Layer 4 of a small transformer language model trained on English Wikipedia (14 layers, counted from 0, width 96).
Take only the direct path to the model's output, skipping the later layers: a vector added to the residual stream pushes a token's score in proportion to its dot product with that token's output vector.

Output vectors of the tokens that the questions are about. A number n stands for (n - 500) times 0.007.
"sco": 571 475 445 474 556 543 579 366 476 552 635 572 522 533 414 414 513 539 490 558 600 367 509 452 415 566 465 519 551 444 398 541 547 500 544 522 481 697 513 380 526 321 472 468 499 485 540 423 457 433 514 520 479 641 494 533 501 510 469 540 416 442 504 386 523 571 548 542 502 653 614 518 520 478 610 484 587 651 369 540 543 458 485 600 442 415 430 404 475 638 452 497 648 492 562 436
"гъэ": 772 391 222 543 442 419 762 411 416 634 629 306 700 644 461 291 780 499 779 542 674 235 700 355 513 699 174 835 527 128 694 690 638 677 693 302 312 841 206 287 879 348 265 323 92 285 743 546 148 203 765 629 691 972 308 797 428 365 338 700 255 196 664 409 658 817 707 291 718 707 858 485 674 405 346 362 688 756 148 553 337 360 456 784 295 359 489 289 94 902 387 282 858 464 347 261
"par": 584 452 459 569 521 481 571 373 462 547 580 412 544 597 429 487 493 542 494 487 506 464 512 403 474 473 450 518 512 470 543 411 568 382 572 412 511 586 481 439 574 598 443 496 465 514 497 506 534 486 606 553 513 604 399 598 498 446 460 466 532 502 531 431 555 608 562 487 509 435 572 466 533 440 535 488 508 472 394 416 447 463 510 563 574 520 489 449 450 583 546 539 678 468 420 482
".": 445 551 508 489 563 503 438 519 576 527 493 543 439 529 449 430 451 488 450 539 438 616 457 448 536 608 513 532 571 557 409 455 589 516 545 600 461 466 551 451 400 603 463 517 568 508 450 508 446 503 508 400 495 478 484 506 533 434 563 440 651 569 408 533 525 388 454 538 408 443 452 489 533 505 498 408 425 460 469 546 522 606 503 415 518 525 449 561 585 572 644 529 478 563 546 643
"ious": 468 393 420 625 336 491 687 491 637 514 471 293 475 506 470 500 625 429 654 516 551 484 671 432 536 635 450 622 499 440 557 573 592 618 547 458 449 556 423 284 646 535 450 532 363 617 544 430 417 386 534 485 577 722 477 604 610 456 497 507 513 408 615 490 497 601 541 415 548 732 524 433 701 526 516 345 572 618 345 369 394 415 578 737 409 459 534 404 369 587 526 324 592 434 379 488
"ment": 573 474 423 525 513 540 620 381 490 602 518 471 407 450 365 314 587 462 573 536 579 407 587 398 389 534 398 476 515 397 625 736 479 446 493 491 459 506 465 384 619 524 475 508 407 461 483 531 494 358 390 483 411 641 508 649 559 446 543 458 428 505 478 423 537 679 501 431 525 755 575 495 514 543 600 416 480 527 351 513 465 471 407 704 415 377 512 564 412 546 564 560 519 597 431 407
"ese": 717 424 382 573 515 594 516 410 495 618 550 434 512 588 418 433 573 401 469 506 528 411 591 419 553 465 436 567 509 384 684 452 542 557 479 461 509 569 439 301 575 505 532 473 495 545 445 386 451 351 623 534 521 650 399 524 500 396 422 514 518 464 478 416 405 518 536 494 488 633 692 457 567 409 384 460 532 655 388 508 477 517 535 555 370 477 415 426 440 628 473 351 691 514 416 472
"Eukaryot": 682 334 395 451 354 513 570 429 476 620 701 230 550 436 403 419 708 461 689 546 504 288 617 432 391 720 299 582 532 390 536 553 551 615 547 381 406 761 378 332 700 523 267 299 232 320 548 565 228 365 655 467 633 789 425 661 376 471 326 618 264 297 515 444 480 665 645 326 602 705 730 494 601 293 600 547 762 675 263 517 319 431 434 663 258 424 493 334 210 621 391 314 743 386 288 362
"←": 631 435 373 555 417 483 618 617 473 613 567 452 500 559 601 462 576 565 513 448 600 436 480 520 394 488 339 852 581 365 564 681 628 594 642 466 462 670 362 351 648 512 532 462 454 439 628 406 368 380 672 493 610 713 453 486 607 407 309 473 369 394 608 408 454 655 601 408 610 648 575 528 589 473 479 505 624 512 304 620 417 438 465 588 435 415 525 431 276 598 506 387 613 370 375 373
"cies": 677 502 289 695 343 413 488 347 353 579 455 310 630 402 565 460 558 507 566 518 576 447 661 354 509 601 385 717 462 348 561 567 606 445 545 568 493 559 431 362 558 468 360 418 340 302 563 551 542 262 551 550 546 709 607 476 478 397 435 574 366 375 638 493 536 616 561 415 611 663 582 516 498 491 565 390 583 635 347 539 433 378 552 564 185 331 558 543 331 656 552 375 646 518 583 486
"⁄": 572 527 499 567 486 478 571 453 453 544 575 379 623 553 483 452 608 497 641 620 559 333 586 394 487 627 311 764 521 440 510 623 495 479 560 545 503 671 402 422 611 525 444 457 399 552 529 571 418 308 568 656 657 681 274 663 541 372 430 612 559 380 586 446 519 610 637 450 506 654 697 338 464 409 414 408 489 603 409 590 478 502 515 691 338 465 456 356 183 668 404 374 705 390 394 578

Output weights of attention head 0. The head adds the sum of these rows, row i times number i of z. A number n stands for (n - 500) times 0.0044.
o0: 515 522 470 464 399 494 417 571 474 689 487 405 488 288 296 557 574 302 423 415 506 457 712 398 249 353 523 362 381 496 642 470 420 490 349 636 555 575 486 386 420 420 298 428 635 616 390 649 614 397 365 563 631 567 482 589 331 534 330 670 543 379 574 519 239 548 509 732 498 670 366 602 393 413 432 296 466 457 385 458 353 650 184 503 511 389 410 476 421 376 286 572 655 614 673 500
o1: 606 522 516 636 485 453 551 404 321 560 439 742 668 564 529 528 677 258 449 572 478 726 313 400 693 379 358 471 547 349 714 509 674 616 485 599 484 280 305 789 303 561 515 549 408 620 417 582 544 732 447 439 504 403 565 583 439 558 522 565 477 467 426 618 609 626 545 477 351 600 476 327 645 497 496 491 437 452 576 670 416 435 419 376 524 419 412 443 627 373 469 435 536 423 520 437
o2: 645 477 615 639 516 481 566 549 420 629 470 613 470 552 482 545 524 399 501 416 578 547 394 373 508 588 696 593 590 558 521 464 459 392 502 416 402 387 432 290 529 461 476 598 684 506 549 393 520 478 631 553 479 562 228 538 485 706 609 476 510 631 450 436 376 335 463 554 397 526 646 312 429 482 630 509 429 409 284 547 549 551 558 481 557 520 545 310 613 529 484 652 526 533 500 738
o3: 585 374 578 464 482 423 437 543 401 583 356 692 464 824 679 682 412 347 349 601 411 684 395 427 292 647 546 459 676 621 476 676 519 648 515 525 475 383 326 607 294 498 206 575 510 541 298 235 744 505 583 591 472 200 297 367 507 503 546 347 604 401 674 388 583 503 333 659 456 504 449 382 422 377 476 574 225 268 586 582 713 614 423 453 697 383 442 533 328 525 363 507 504 497 479 373
o4: 510 273 415 486 587 337 504 469 601 475 655 436 390 438 548 380 507 382 334 274 346 396 419 643 665 618 333 279 609 499 514 509 603 292 469 409 494 357 457 458 589 426 651 227 417 449 730 496 553 751 443 466 551 148 747 507 662 422 619 545 229 373 597 592 388 554 487 530 535 291 523 359 446 614 532 511 619 339 384 405 360 406 536 630 698 460 396 448 576 571 431 517 567 640 408 722
o5: 295 470 796 452 376 339 333 616 424 360 373 527 580 456 643 412 410 413 686 244 329 655 431 779 638 630 404 708 469 588 659 896 552 436 627 602 572 437 492 677 532 503 459 244 506 735 584 598 357 586 423 596 475 264 545 608 435 518 465 605 513 457 507 481 549 464 723 314 654 626 250 452 560 571 474 541 469 575 424 317 407 628 472 593 221 452 653 461 562 633 497 371 266 677 385 475
o6: 475 680 423 674 433 599 541 489 647 362 313 395 672 387 373 117 409 503 391 568 427 574 649 518 654 187 385 516 746 430 429 390 551 496 755 413 348 658 547 342 700 639 417 437 557 455 545 370 497 530 582 441 534 375 502 511 479 466 627 584 377 547 312 746 278 521 409 491 496 303 405 580 594 416 256 417 586 589 349 736 319 538 619 486 477 441 504 564 270 322 420 446 514 509 507 446
o7: 539 426 541 634 448 581 357 290 790 435 466 386 584 247 678 566 453 306 278 452 317 515 429 475 474 415 374 402 501 411 443 300 452 408 413 265 381 394 303 239 586 460 630 425 475 418 344 518 382 553 637 367 402 309 407 432 543 502 387 592 537 572 632 540 465 472 525 365 526 672 393 427 602 483 582 650 543 452 462 664 401 313 629 608 536 325 282 294 598 472 554 527 769 536 360 647
o8: 515 399 414 504 325 648 369 683 655 383 344 497 339 603 599 631 349 394 420 703 572 458 658 572 424 679 535 540 548 426 627 385 675 543 696 266 672 621 419 510 482 438 363 418 501 644 686 521 518 531 533 451 609 569 728 465 441 490 470 381 579 271 544 607 460 555 337 450 565 341 451 468 382 576 434 565 277 540 545 454 391 637 372 577 579 494 532 597 476 528 590 443 571 507 463 292
o9: 535 432 477 571 500 484 356 437 514 478 462 558 624 592 346 513 573 801 758 478 391 424 483 358 429 530 330 571 549 409 547 410 539 408 418 568 464 515 671 404 414 520 610 352 487 294 462 745 329 426 657 554 306 237 564 676 663 570 494 487 501 424 415 480 597 520 550 447 584 448 544 428 579 635 455 758 328 368 434 434 449 451 504 511 584 649 485 657 717 502 417 500 510 313 532 654
o10: 407 477 301 526 468 418 420 524 520 607 317 633 593 507 507 673 503 477 425 404 584 311 334 604 587 339 574 584 724 466 297 531 718 621 762 659 477 509 361 671 538 760 357 475 405 558 392 523 484 613 693 437 595 360 476 586 498 672 581 632 668 457 420 417 251 524 292 580 673 471 300 513 462 650 436 343 475 636 443 424 324 582 463 417 595 489 546 518 415 505 511 709 323 513 676 492
o11: 569 408 691 517 491 753 644 458 513 299 521 475 487 445 619 344 486 716 493 438 566 473 509 307 400 368 491 446 464 175 544 539 509 664 548 573 859 438 474 580 514 487 439 643 492 450 397 402 366 588 557 466 665 207 405 430 621 257 506 537 526 274 546 336 548 471 384 380 481 594 391 613 731 681 409 492 575 496 509 562 513 379 386 504 508 412 381 596 518 583 385 416 452 289 445 585
o12: 361 380 609 391 529 577 322 541 569 542 463 415 336 551 622 566 520 483 538 494 481 610 537 642 542 490 651 459 566 610 665 497 583 631 562 275 465 502 460 588 657 599 560 477 429 489 477 520 561 434 355 260 384 519 423 586 627 510 539 362 448 23 570 496 480 746 625 476 554 564 408 487 529 592 379 718 561 526 573 450 554 513 544 495 505 513 347 460 536 485 620 416 492 522 460 616
o13: 547 437 298 571 654 438 527 597 498 383 544 639 747 589 456 606 781 473 651 628 561 457 480 597 693 534 291 535 254 522 515 243 427 351 420 417 626 639 332 590 477 340 622 569 548 513 518 500 399 262 357 372 537 607 499 511 452 512 549 574 730 578 510 537 589 590 428 601 389 407 455 517 481 689 814 364 633 503 311 456 400 388 558 642 466 392 453 436 595 373 682 548 743 455 261 431
o14: 561 599 572 232 455 528 482 426 474 389 578 443 621 419 423 589 643 403 614 592 611 435 502 578 640 486 538 657 511 776 777 448 855 447 646 629 488 657 397 523 452 352 646 546 450 422 706 567 322 434 476 411 448 450 460 689 485 393 446 397 499 705 623 561 345 451 776 399 560 521 387 381 415 502 545 677 495 503 519 575 531 537 513 567 442 686 366 528 618 363 499 445 500 613 499 469
o15: 490 681 445 496 472 597 581 546 673 413 543 522 506 593 534 342 413 483 408 474 658 721 563 368 667 535 321 516 456 575 617 571 716 708 509 763 393 526 301 508 644 456 445 635 505 573 340 668 460 484 643 554 510 575 309 487 615 444 644 441 664 592 503 543 275 536 721 517 444 572 355 640 491 366 422 711 576 531 656 612 502 466 473 281 712 685 492 522 424 536 407 581 484 648 475 429
o16: 485 246 573 368 508 507 420 567 344 535 277 711 336 490 414 435 472 411 391 569 314 667 579 405 259 494 644 370 612 650 464 696 287 536 737 366 481 319 436 461 468 531 360 708 467 621 481 477 671 541 405 482 538 581 518 596 490 377 678 504 248 483 400 403 405 375 516 583 400 663 606 499 481 575 535 460 618 648 341 448 336 637 241 487 700 410 444 419 265 382 494 457 398 353 412 486
o17: 437 531 655 506 546 617 623 613 585 549 607 355 653 447 358 438 480 372 439 396 474 420 457 656 479 413 647 413 372 576 630 496 389 400 452 425 523 290 509 426 629 481 738 302 619 413 540 604 473 445 457 693 805 708 523 736 496 651 552 416 405 403 694 636 358 468 487 678 480 513 509 555 602 419 646 380 750 436 453 657 429 402 557 625 467 575 450 370 660 246 566 382 737 730 253 511
o18: 534 400 464 361 406 549 408 679 484 655 482 532 415 500 693 640 419 420 646 507 692 492 424 964 516 613 646 355 292 608 689 538 466 430 235 492 520 571 440 346 543 574 375 503 297 510 482 494 662 522 417 553 619 480 428 498 409 397 717 482 551 453 587 602 445 654 345 407 572 563 164 364 844 446 618 416 530 435 527 751 408 406 569 544 341 459 702 584 699 519 543 370 283 604 318 736
o19: 587 359 512 496 392 560 424 570 431 360 592 584 520 575 241 465 599 399 598 667 234 614 373 638 511 488 477 367 445 283 491 448 587 643 321 455 483 611 406 574 585 610 317 484 696 628 283 612 477 430 598 407 488 383 584 343 559 510 572 505 432 585 591 563 287 564 484 394 417 525 413 447 515 739 396 65 485 538 271 382 416 371 396 481 548 448 461 520 516 547 428 740 412 357 632 508
o20: 531 492 540 491 339 513 449 518 626 803 547 450 531 530 498 552 227 551 457 497 269 525 455 583 527 408 483 547 482 476 563 400 419 612 353 683 355 854 447 678 698 439 586 533 604 594 647 588 534 773 581 599 521 434 383 748 624 528 328 725 618 559 516 381 416 526 374 611 546 92 400 504 179 448 632 256 401 587 380 600 526 544 553 586 480 384 350 417 372 257 536 633 568 648 564 648
o21: 449 434 532 458 591 368 472 595 547 396 566 355 719 386 401 424 360 413 561 470 565 416 349 583 621 608 443 464 500 420 694 445 409 568 491 535 643 531 592 422 818 580 517 520 353 520 666 461 505 594 360 546 553 523 495 611 514 578 494 540 616 379 558 352 382 372 453 538 632 383 536 495 496 581 542 686 414 413 722 443 450 525 344 525 573 530 658 841 452 501 589 274 404 600 501 502
o22: 389 499 459 441 482 769 488 536 485 694 451 499 609 438 508 383 453 338 604 496 681 474 589 494 436 577 357 236 564 483 554 198 652 677 619 286 446 380 390 474 524 418 491 352 421 792 638 434 755 467 318 499 583 482 576 573 589 487 734 439 391 307 580 529 651 549 266 524 388 776 428 328 704 676 589 230 353 445 615 276 577 433 392 418 407 601 461 487 300 620 640 347 408 376 526 430
o23: 473 509 603 493 493 554 643 520 466 606 624 589 536 606 566 428 406 473 473 524 626 527 406 236 458 676 526 428 650 608 368 459 683 569 414 430 452 210 408 790 445 689 537 497 634 518 566 365 539 485 437 622 643 375 455 722 550 489 436 479 554 443 388 412 455 442 350 407 598 361 461 397 591 482 453 484 463 376 356 423 456 476 396 588 436 422 437 593 494 505 530 470 303 441 316 339
o24: 595 469 316 329 612 426 422 413 365 466 661 421 600 564 409 503 420 521 408 544 669 679 415 707 593 515 263 517 555 706 638 471 697 680 441 506 358 590 344 522 646 371 380 422 555 632 523 517 481 561 359 533 403 371 452 373 537 458 648 324 470 399 462 589 368 412 793 314 580 697 467 645 561 430 628 600 663 445 527 328 327 409 488 478 530 463 487 605 718 496 553 638 333 531 486 431
o25: 666 363 549 632 348 479 461 307 281 434 284 360 579 600 353 557 617 419 524 334 411 372 620 402 552 596 796 324 489 422 661 457 586 572 351 376 509 653 537 386 329 497 680 469 439 482 613 524 599 487 426 377 476 397 408 591 221 334 443 524 505 724 358 439 591 655 231 480 485 418 464 544 300 401 360 368 483 424 440 567 616 362 478 454 429 346 392 643 512 287 397 482 487 645 541 370
o26: 522 477 459 479 410 492 389 401 449 642 759 515 498 518 678 542 633 569 680 522 287 499 516 712 523 620 502 464 367 506 626 492 548 628 529 517 439 532 457 483 475 563 661 374 510 334 494 434 468 587 601 643 340 355 500 477 768 860 548 361 355 350 670 548 479 547 371 566 542 628 451 373 558 605 500 388 374 409 421 452 559 387 502 512 378 392 409 579 711 398 500 474 572 418 445 472
o27: 478 559 269 562 535 753 529 296 441 605 539 307 603 449 538 640 527 512 493 501 368 498 319 478 606 547 490 505 549 454 572 588 483 523 324 663 514 302 591 271 622 478 465 540 385 537 417 634 613 526 605 507 560 607 456 366 570 454 521 574 610 185 578 577 463 477 651 496 363 363 530 407 570 362 286 548 644 420 462 485 610 432 552 500 573 412 530 607 203 478 483 574 498 697 604 561
o28: 491 474 443 391 569 410 466 508 513 609 594 639 308 641 576 391 697 492 427 576 618 383 552 467 545 595 807 460 414 587 731 672 438 522 267 475 749 641 405 478 363 451 557 447 550 591 426 299 342 445 382 578 323 574 387 709 483 471 469 368 359 328 327 359 496 495 571 551 521 525 382 689 513 553 635 581 446 308 492 254 462 509 381 509 454 668 621 342 443 521 509 412 720 719 408 341
o29: 761 510 454 628 606 400 413 523 604 644 642 639 238 433 588 595 319 585 447 330 764 492 626 413 465 305 646 559 438 384 656 621 286 535 413 506 694 382 250 400 403 532 521 505 259 629 447 342 562 679 729 552 440 455 432 430 629 575 364 717 661 608 473 800 453 510 476 556 455 464 510 474 402 483 520 512 386 239 393 448 371 515 538 600 748 534 404 388 594 597 249 652 648 582 535 408
o30: 647 454 403 276 420 517 298 420 544 541 471 500 535 500 474 537 472 338 429 439 362 506 543 400 527 511 673 484 437 489 554 583 453 458 307 424 593 428 442 607 507 349 515 435 432 404 384 545 578 570 415 780 576 667 741 649 551 507 512 647 354 421 418 635 451 535 444 394 527 381 376 260 507 394 433 628 700 587 563 457 451 642 400 464 400 346 570 634 397 433 696 297 665 487 441 347
o31: 524 645 413 506 411 474 393 382 440 337 382 605 768 458 423 499 614 498 547 480 626 529 481 366 351 376 528 668 673 590 631 362 702 562 390 608 478 596 499 769 420 426 341 552 626 405 503 533 499 507 312 891 771 528 414 305 502 508 500 473 575 832 279 293 629 574 438 406 439 821 555 266 630 611 455 429 263 438 562 401 462 294 529 603 340 533 491 554 501 550 571 432 715 471 593 452

Each question shows a token from some text and the vector z that the head gathered there. A number n stands for (n - 500) times 0.0032.

" in": 540 571 473 448 571 533 520 479 495 547 526 475 481 542 335 396 438 492 504 514 598 471 478 578 527 591 512 483 488 519 546 472
Pushed up most: "cies"

" returned": 574 441 519 460 571 511 448 450 537 443 515 525 608 489 567 559 636 426 502 411 443 654 422 453 513 598 557 480 578 515 433 439
Which two tokens does it push up most, strongest first? "ment", "Eukaryot"

" |": 447 542 352 405 514 583 557 451 511 455 588 441 573 523 514 571 475 541 491 452 421 461 569 497 546 450 423 464 425 462 532 459
Which two tokens does it push up most, strongest first? "гъэ", "ious"

"ach": 397 556 602 433 649 327 390 449 453 438 467 449 416 576 336 515 588 566 361 394 448 397 489 476 554 510 378 332 477 598 564 530
Pushed up most: "sco"

" ": 568 534 582 448 613 605 561 535 621 545 585 695 610 472 557 510 393 510 442 352 440 465 516 623 410 458 615 513 590 583 345 471
Which three tokens does it push up most, strongest first? "←", "гъэ", "ious"

"\"": 580 491 470 507 485 534 546 441 595 522 553 529 464 454 500 547 471 466 489 503 474 483 475 526 528 521 448 532 553 511 518 500
Which of these tokens does it push down most? "sco"

"-": 468 418 635 469 324 448 612 737 446 399 685 376 468 640 320 534 362 694 650 480 475 684 485 495 346 670 506 380 411 708 683 608
Pushed up most: "ese"

" Hall": 600 563 616 520 656 179 471 314 491 308 405 399 272 485 600 726 562 528 369 350 548 341 508 546 521 584 418 384 519 476 657 492
Which three tokens does it push up most, strongest first? "sco", "ese", "par"

" Project": 477 357 496 516 591 343 505 601 451 457 545 398 336 547 540 564 483 557 385 499 593 488 525 661 465 518 362 472 571 499 580 602
Which three tokens does it push up most, strongest first? "par", "sco", "ese"

"ing": 490 426 578 449 478 356 613 471 436 384 536 408 455 537 470 512 416 626 472 436 427 480 519 523 527 593 559 463 522 604 534 478
Pushed up most: "ese"

" O": 504 469 376 397 617 735 610 464 433 398 553 523 578 559 610 586 520 495 447 543 556 523 558 568 428 384 464 612 468 434 436 550
Which two tokens does it push up most, strongest first? "гъэ", "ious"

" Plan": 500 468 347 318 592 587 581 506 472 337 567 429 505 556 567 644 410 472 460 369 597 536 516 480 537 397 413 537 564 450 573 637
Which of these tokens does it push down most? "."

" diameter": 504 604 596 490 662 554 411 458 566 455 521 558 506 406 530 528 438 411 497 331 465 498 512 539 476 469 546 505 564 443 416 520
Pushed up most: "."

" E": 491 505 417 351 589 612 606 449 446 438 534 528 580 576 566 595 496 555 480 533 509 601 605 554 432 405 474 556 504 554 477 475
Which three tokens does it push up most, strongest first? "гъэ", "ious", "Eukaryot"

"\n": 488 488 470 446 553 564 517 481 501 389 523 514 532 481 551 570 522 513 497 485 520 594 531 497 474 431 519 519 528 528 421 421
Which three tokens does it push up most, strongest first? "ious", "←", "гъэ"

" of": 475 470 461 521 538 486 564 609 407 528 525 480 444 539 455 492 432 605 499 508 521 453 458 573 563 513 424 496 484 446 534 565
Which two tokens does it push up most, strongest first? "Eukaryot", "par"

" the": 453 607 461 449 549 554 595 606 449 451 458 537 561 483 505 417 468 555 539 429 463 395 408 617 499 541 506 510 485 459 469 501
Pushed up most: "Eukaryot"

"cation": 439 496 504 520 569 397 533 475 426 523 586 399 484 561 420 602 547 664 495 440 546 487 482 560 394 602 355 489 504 610 570 484
Which three tokens does it push up most, strongest first? "par", "ese", "."

"|": 419 601 332 532 498 546 505 506 653 456 569 536 584 341 533 577 476 412 592 448 392 525 450 378 571 303 391 488 530 425 388 350
Which of these tokens does it push down most? "ese"

" Since": 435 590 392 330 511 717 294 479 694 456 424 506 619 714 580 511 421 635 789 508 503 503 711 398 628 374 481 396 719 486 440 698
Which three tokens does it push up most, strongest first? "ious", "гъэ", "Eukaryot"

"land": 587 434 617 349 589 314 543 519 486 401 456 570 364 477 561 389 714 411 551 413 366 571 444 509 421 480 480 417 658 582 606 423
Which two tokens does it push up most, strongest first? "Eukaryot", "ment"

"com": 529 555 548 521 578 362 558 489 431 482 541 454 388 524 504 519 554 620 466 423 369 483 539 481 472 490 403 509 577 659 528 506
Pushed up most: "ese"

" Netflix": 479 588 474 356 677 599 477 458 501 359 540 449 551 483 576 651 604 535 466 405 608 513 534 618 493 443 487 506 507 455 507 491
Pushed up most: "ious"

"cal": 601 544 660 448 444 336 594 575 328 403 624 466 566 636 256 379 330 335 484 490 335 517 431 422 524 579 460 500 532 434 704 600
Which two tokens does it push up most, strongest first? "cies", "ese"

" Today": 491 581 399 397 550 720 334 446 731 481 452 503 639 678 607 453 465 590 782 482 505 513 643 376 654 341 547 449 699 495 425 660
Which three tokens does it push up most, strongest first? "ious", "гъэ", "Eukaryot"

" by": 517 607 530 393 527 501 568 530 549 503 531 480 494 413 432 465 517 491 583 413 462 386 427 518 630 513 402 364 385 507 557 483
Which of these tokens does it push down most? "⁄"

",": 521 485 516 478 574 512 526 481 477 480 503 545 490 488 460 505 577 500 516 495 490 488 453 567 482 550 491 474 528 501 493 484
Pushed up most: "ment"

" Channel": 390 456 597 459 601 188 448 531 367 462 538 263 464 557 405 523 546 597 492 431 532 497 568 580 430 612 255 440 360 468 585 497
Which of these tokens does it push down most? "←"

"Surviv": 451 466 470 601 501 553 546 407 652 390 526 547 484 421 533 463 492 348 469 507 576 549 394 543 558 453 491 493 365 462 479 557
Which two tokens does it push up most, strongest first? ".", "←"

" The": 488 503 524 486 604 532 677 566 530 504 535 646 576 417 647 525 403 514 472 413 418 542 525 511 456 404 509 496 629 569 291 383
Which three tokens does it push up most, strongest first? "←", "гъэ", "ious"

"The": 502 581 506 530 672 564 518 476 642 432 607 685 634 387 615 435 444 419 487 434 475 553 397 483 490 463 433 408 620 550 310 294
Which two tokens does it push up most, strongest first? "←", "."

" Pre": 523 465 485 470 543 518 723 603 550 435 521 618 573 412 545 562 415 438 554 442 405 637 494 369 565 298 445 558 570 521 371 390
Which three tokens does it push up most, strongest first? "←", "гъэ", "ious"

"9": 260 598 422 563 240 416 431 571 435 673 444 734 642 332 328 644 539 449 248 405 285 582 328 406 425 415 554 548 481 402 377 552
Which three tokens does it push up most, strongest first? "←", ".", "⁄"

" an": 667 461 500 486 532 532 473 473 492 409 508 499 539 535 420 535 507 425 432 430 519 555 533 504 472 541 477 483 536 430 453 501
Pushed up most: "ment"

" I": 502 549 514 498 503 560 692 494 517 379 501 627 540 431 562 590 499 474 504 428 515 648 560 353 424 333 412 512 531 505 272 436
Pushed up most: "←"

" Queen": 519 414 497 399 549 507 554 650 482 461 458 423 519 579 633 457 484 549 591 645 521 471 462 575 450 526 479 427 688 408 597 537
Which three tokens does it push up most, strongest first? "Eukaryot", "гъэ", "ious"

" objective": 529 541 591 414 592 548 505 571 560 583 571 585 558 465 519 511 440 491 509 403 450 499 552 583 462 524 502 467 481 549 367 560
Which two tokens does it push up most, strongest first? "ious", "←"

"conventional": 499 479 437 617 524 596 541 470 662 429 410 721 553 355 487 364 349 311 461 505 526 605 461 609 562 447 554 493 367 464 451 514
Pushed up most: "←"

" a": 549 573 662 447 504 539 550 503 282 482 530 501 592 592 238 455 342 382 429 461 377 504 513 475 444 490 531 535 494 585 508 553
Which two tokens does it push up most, strongest first? "cies", "ese"

"2": 445 364 294 570 541 581 526 537 769 375 605 586 687 351 583 562 561 401 737 562 452 651 328 310 566 380 438 603 704 503 276 138
Pushed up most: "←"